Layer 7 of a small transformer language model trained on English Wikipedia (10 layers, counted from 0, width 64). Numbers have three digits each and are written without spaces.
A neuron's activation on a vector x is GELU(weights . x + bias), where the dot is the dot product.

Input weights of the MLP neurons that the questions are about. A number n stands for (n - 500) times 0.0011.
n5 (bias -0.014): 549433124562401528680610544548322206449552567478680632429702503434372488405504649217410542246661545356421619515494589451630451492767581548415729404536425456356455277507435602609413438752533419
n6 (bias -0.115): 427285505521392570706536708586620457332651444715709682562555497401347464182642527487435455740449436392496431412532619479633499593498423446628588480314292566458450095444548644419338636475383761
n7 (bias -0.075): 572416518296422382311528254603531152447426543357592440353499572586680526397503422326456432510403565696612321549487562500482474692582665648416658485626582575735588193397505459424349417571399490
n8 (bias -0.055): 398448565446528436534781619400227473745551746370447488482564462427730534494432677578315214356358482500617569427470409584477411585757664563606431510537603533608459497469441705514336371502497582
n9 (bias -0.063): 389492679466425565321371893428680373176399814463552787560476530490536520487624442441669485348439395641527288520457564435620562648621492602439462631528351561213373452489594579595423447581245488
n10 (bias -0.056): 371472486427520249410623535352623656451248502604481487448643534697531546416680489380410453442511273538694578565532570785575353309353342701577546464475457664648554412581432574468342541465685684
n11 (bias -0.110): 511475608505419467411630462387677532564724708449481499625423433749573537105523581675245560600491589600257360335548409381788485660533598508659594567392583618558555536404179537496361374674528366
n21 (bias -0.021): 367434359670539453517345574280669664582384444416411610385659517687693586404483322529605372369508630473565373582590611429550490407689386548491568368426555684484513485361416487348427318684486567
n22 (bias 0.013): 484564401378462630424441528346465393402585584393484568478715512527502492504566194331486404768537327533638549599465618498458436585516755511484476453462369654481581496271398792618611538342585506
n33 (bias -0.064): 411386473542343410657517699534409581488520594514452480508410596424583659020441584561609187565501574560597551438642594373649560635530386393751490448683587491499571506590473446322509418478557475
n36 (bias -0.108): 616399618469655419521619484514530373478720722348481644385720737615409523219555558587414399512563476556395672531424522548590505560465245521697571293609421524513511465514348624177392327663480448
n42 (bias -0.079): 084346599464331541388467605472467408561285489501558690606584639608307395470714390495513487612646465531585613418396522561625425388488298597446485176451421613342342499604217567347558619288529584
n44 (bias 0.023): 435354459535350402561544364534486558318497353626567707537404622562286480442597662444248490540493410390573416429535578500588481558332463558426466522620642818610769484470403425437474458494567568
n61 (bias -0.136): 506387418213243311488769303597316363562565601405486521483550605527255473687568580183346389380342269399555343538535547686602364542626773639633513354485536559774558394455551635463290595420551759
n68 (bias -0.056): 509489154367376461476516300346563535535269497427525629869650503482433315469441666478360433476533588403505341649524646307619306582932419691482654523429607534544512522464226666526554293722521592
n79 (bias 0.005): 419388499301553557599570452556427522484511640547443451494503563559378458342534543480460348556478421621671609329577577509606445799495523357559761542398562491672540425576455507543463582513673718
n81 (bias -0.042): 519447368475542622495614494492505647599502430283612753405684606563317334590636639661553512517505671299430477501530470676564476582537493437446380424439478531450279466360236538351567450326389580
n84 (bias -0.064): 438480436323665523450741452470581193366613465562600590586683693581315467657684504366144509541474578502505423311541479514548534433481479547521669257524370513729453469410479612474164518443402452
n93 (bias -0.020): 392553616543330498614450473686592359549556454307711681296362411264529697450562479487527495573479396592409279472528533541362510447444352884454544481544678522546472244318583491345517639691417670
n94 (bias -0.035): 492504432478427491302494550589541524676533385533461716737536573480434456390591503496506393446601476581481611428264585347549504285622554527390583395415548687520311598475479499233411151598659544
n95 (bias -0.038): 477558245369522277420490434345412596339410670701557586476524476600332328681722776389294379248451482409619515471382681598531382472482495437515509264564624742630651422448465596506313564392633704
n98 (bias -0.043): 293424242427396603611377558496439464388561608524580617525711468757469351511522628462482561696597586639563460588531604374386616532510643476627489632307683545469465475616307562219499281382371460
n99 (bias -0.090): 673376393414542166539324690065612211380317604310640456708592439506448832442496580442437265322519657730560294418347497634666430425473458621480587478581787682302179562257421670382550395661774420
n100 (bias -0.037): 239502395605369323500403496335333512585457600219449698521705461553366525676508485232527212361612558558445403654596594335441496403690614450597542603704655326211493537378408598596423511543583705
n102 (bias 0.015): 623526471473347413441380469482648560244254627344562444398418475540359635385454531591614593367530363552582562403437514406549524471546335411399902448461578579564310595437621611327493446484628573
n104 (bias -0.023): 337423624452520476487534707332349417630457266449501549608555460598216425225691604622481472812633404764484577491404613641285473663427445452318521462332528449558463530519539831391356412332479631
n105 (bias -0.028): 297536514552485342225606449705550283518545624297653520559487646661350389360460348596448612357509641556455448584420420437593481376711435476528475373487643499528509536352628590730427396507485470
n107 (bias -0.079): 516482492449515459315366575475434187613473262462668621628584333494318481488574711593416454397422468674439474514485544661377471724588730404686671615627455644551498631454527675354346231349378551
n109 (bias -0.041): 457480641384469285590655698170387558591266501512415619607365473679493573415529529401432226261572738533494412307564504687546372389467553471522487418533473534603459584528557535486226298718491564
n110 (bias 0.021): 442413492467556409271510594453577314551444423500510609514683328523582651542529551433498384358520517716482488497672579369644217530481376560403544371689558431488530614434538410369439674526648451
n113 (bias -0.062): 453334551527307370529561656486298351604740446470495701640652400667500337390518414358247458532774592613546344572517552359463544610567483475549453418553558518268486489723629599559505237404440421
n125 (bias -0.054): 343347470233463441193566521535597299374603697468763416525569295311564517624652515418575403757541571678316535483475588430417504476545602412371655410622397754311461322291412575657428590395467451

Each question shows a token from some text and the vector x that enters the MLP there. A number n stands for (n - 500) times 0.012.

"or": 460630492710626555456587497399601438500625359557153529583615474603311446578307597460671550471537417612463693411536482646451582574516542407400304636434508336514366416527375450573666483394450509
The most active neuron and its activation: n104, at about 1.7

" South": 446609258549563539674312271643513621329556505529297353473401570626608548671489543735362481489434626511457512506433531528362699422491514451292355631475572481607531482565691384614358389573458464
Which neuron lights up most? n98

"s": 641591428611538435492401485495530467618480526623305575607429414556549431663282583576389582426422487524394552493563494342417693496483498577296416846390508494520479521692380365563624300369566570
The two highest activations, in order: n98, n68

"The": 643831432562550626431407551530480598303307549499180635466564558481360497455282573495486506522407501436558460463402345542568445500457463508660473706667427487504409571657427416492539578624539389
The most active neuron and its activation: n9, at about 1

" Pont": 577669430392657697615591413448632495341509392640359323677327508431471366517506456577523617477444550429413580641517543564454573623340475319559417491481366456698613651673658379553256457345351436
Which neuron lights up most? n84

" |": 560538658484615530494469493638476609561415575418114303411433446515475498433465336588533538600277364432545550523515565764512646556235438602573354486589554431559437560625651459530445491408528561
The two highest activations, in order: n10, n79

"t": 395622468598811546429490367564621721442473643586324491554549552564496607576346550662458525536530560516425684504389585234410661394288424373452429381405560420604420580731432485634354388380398452
Which neuron lights up most? n98

")": 612338496616659499653412463644377513568434376439277479491384470581585357609451501424365527603340602474553549599471383355300621362207498612601481592587643473464483490780470374487660551617443544
Which three neurons fire most, strongest first? n98, n113, n44

"ush": 549664472559599500631528252617441576372700546517175461519460553545589333603500584636429642487351683478421728427304469431547641509298485430366486661477577486485468572584493452572375426365433468
Which neuron lights up most? n11

" Ford": 597577378510686532623373399524724391379349523691334348410376600321632529496466487623408400582371582356399511610332350478486684599342542555437542560498625552509563512661679323600372409521489596
Which neuron lights up most? n7

"9": 361331543686416506473413517651657434398742387469553346356571546472322564561545572491642727520525422543261557487416546437425663417453435435299504688431347565427582399565583549493646641453495482
Which neuron lights up most? n125

" two": 625733545559454435519322640543545467420503350419204493607591389557445514540156513473486481445650559276486551537429296452422647554443474631506510672526564543584396517518486374635598516579463600
Which neuron lights up most? n100

" I": 407561470440840546332431538561582680350528638559383122583509414540513338511435742608332648462525540359452645478593576506504563563387302412465428264524516496475617605669572485468534436469458505
The most active neuron and its activation: n95, at about 2.5

"clip": 712637311648547735340540418425494452612440405500312327589402493368389462586534678582713465438548563472480688415559350266433467557490605488477561729564480361589501522608478529579484507359271403
The two highest activations, in order: n107, n68

"0": 411435478712436447427462474561707563466731424421466330311511531416387595522544646527622665468481378564300429460409721489305518345495456351357423681397522565448633376680588451594712588498554521
The most active neuron and its activation: n93, at about 1.8

"1": 353557449807343443325370377593713507411705410474481304283436606500557637649389521453405614509493495552474556505471483390454399365478370472486442589578546378552521497546425480850709548488627506
Which neuron lights up most? n105

" Walt": 497522528408769471323469443459632659423574793790329371553504446383377288637412508645524572422477516386494714523372459608572646522498489463441529462434366501521552486693538327580462345480377522
Which neuron lights up most? n95

" enter": 463638473546626718592591345431337498566528518572510476500408372578702206656155560505589604383421487380507549461534434507411571430646509429440392682378556482546570478432564329624618345501505626
The most active neuron and its activation: n8, at about 1.4

" Chevrolet": 502548438420669660566424382548565457482431626746319328334306557401631369361438576641381403597412447369459555626512414435564693514411425548415440548579711509540547587555653288554400387555486645
Which three neurons fire most, strongest first? n33, n79, n44

"pen": 525543469458745495395608437454499578427524445548258530665544462306511510609471473507601555554719460534464680622326245485456706579455628381491546721524373314360357557427432444607596536376456355
The most active neuron and its activation: n125, at about 0.91

" Morgan": 545737533470740592643570474505648459413419598664137433451410566443460515487482464558355480494308550312356655469463445545389769654407439421518544501427442480468419517550647475591450469587555504
Which neuron lights up most? n79

" ": 523424370597567664609324490526452591746371342497515488357374657424713569575308613411472467548514646554413677586532437443329460569392635474359598506506413723415482534353486232557654454439583443
Which neuron lights up most? n21

"gra": 504508492471857528519577310469626576514541680615240450509453443548393377585490560629527528417515658414426740539411536412622391480471465220397496498487421376627449428787544533609506562408386386
Which neuron lights up most? n79

"d": 467683475709757503389539472567640644449520586620186496579555545574454442547365547528492490491470554533486680574396545219432529370234504401463608515342484351556492603681473548500430427388561359
Which neuron lights up most? n94

"e": 564563512502655582426659615392509401696512279482249326654320651565459448556473424526539472471519564580415596566521512301473594579568572542353254521425562332577686597717418307556546446388416520
The two highest activations, in order: n104, n113

" of": 562706484757399530631597557436467551498363349544276621583367453636580388452146340384427513541470582417472491472492399493492644493414608466455450731374509485499483517745562396539551470575498542
Which neuron lights up most? n109

"–": 471487544491506572315350471648418493535711431530496273420454388285442709576452582565465463510492344545419755377506803423453691449487534334365393569421444742357442447595597493600643531453685546
The two highest activations, in order: n125, n94

" received": 640619472623386450485586545558644394546425412611400582443468511290484605580203457331407658499583525450485498625480316311449578534409513572456202751392616519645474600653459365619472379475548587
Which neuron lights up most? n44

"ow": 686807390668678551476568345468520528481528401543099551650452422510525542596382500500678518466555466490519659497429462370457577422541515463407476581279496354524593459576468425583492364486580427
The two highest activations, in order: n94, n68

" Obama": 588610589447690429666476323596653452387487397436365438440414602252674641624327504455368546401342616413416510472334573343366706544398533558504508674544591528483578540717390345627477460489617524
Which neuron lights up most? n7

" Bo": 490752446448677515356526410543564500348577544474267173636433521641394349533576637509536519348597571510543660547446514416499502548487551285385627575463445383678570680660483542422439519401465305
The most active neuron and its activation: n102, at about 1.5

" (": 595386412545707669557466593535460468376447442518296258408553552395468533489417598652414601531570338582440704603741400438593561480434422342586439455292367585451355291547613433685522483625563656
Which neuron lights up most? n6

"c": 244592418485819474393404458492482697534405495677313385485391552454568598624336580626617372578533502484499668672541601396545543467382494361493510623511517347508696448641568395583336458364325398
The most active neuron and its activation: n33, at about 0.85

"\n": 740543529405679608411426644530425507504418610526285399425469543510484636548473472560438499446496317416493723616459632590279404217366425733531627527597348427538361581484544462496342730562560424
The most active neuron and its activation: n10, at about 2.7

".": 591591754318354635320666388596592555477610453558371343475331446534564707786494512358457505570384697473398419557433330301282521460485523496416444584488518557527504496450681403605549560496616379
Which neuron lights up most? n125

"er": 414651536566937605578537539510673493417691546702232475544505541514367413447331461543413562562489580355366629480539591474525607623389370337399475426490471458565350478641518482577412409406487395
Which neuron lights up most? n84

" and": 612679464718510490607570575426417556501460446556319467635195405614455569559164363412478445455467583399477488520509449511414581603599631530547319686346620433417405538731522381524609477586482493
Which neuron lights up most? n109

" Wallace": 534630543513638474620533234574537498328503570556214172509447480429497523628452561607343546473325625395327560514335542406382684498560538458364573586478677525631449555612542450731471444510604530
Which neuron lights up most? n102

" Racing": 441560343578671530551473314567675496402453637602228391390307519278568629595411545675459539494515570375427538550472409437595693372303462430484415542507734484530563527708590373667328406486490625
The two highest activations, in order: n44, n95

"2": 523423570614512465276305385556659535430601508427438377370419469543416559586559630398536354484383644526498556484666553570350481496546347603372321568437548324574519562692682231572615493484694675
Which neuron lights up most? n110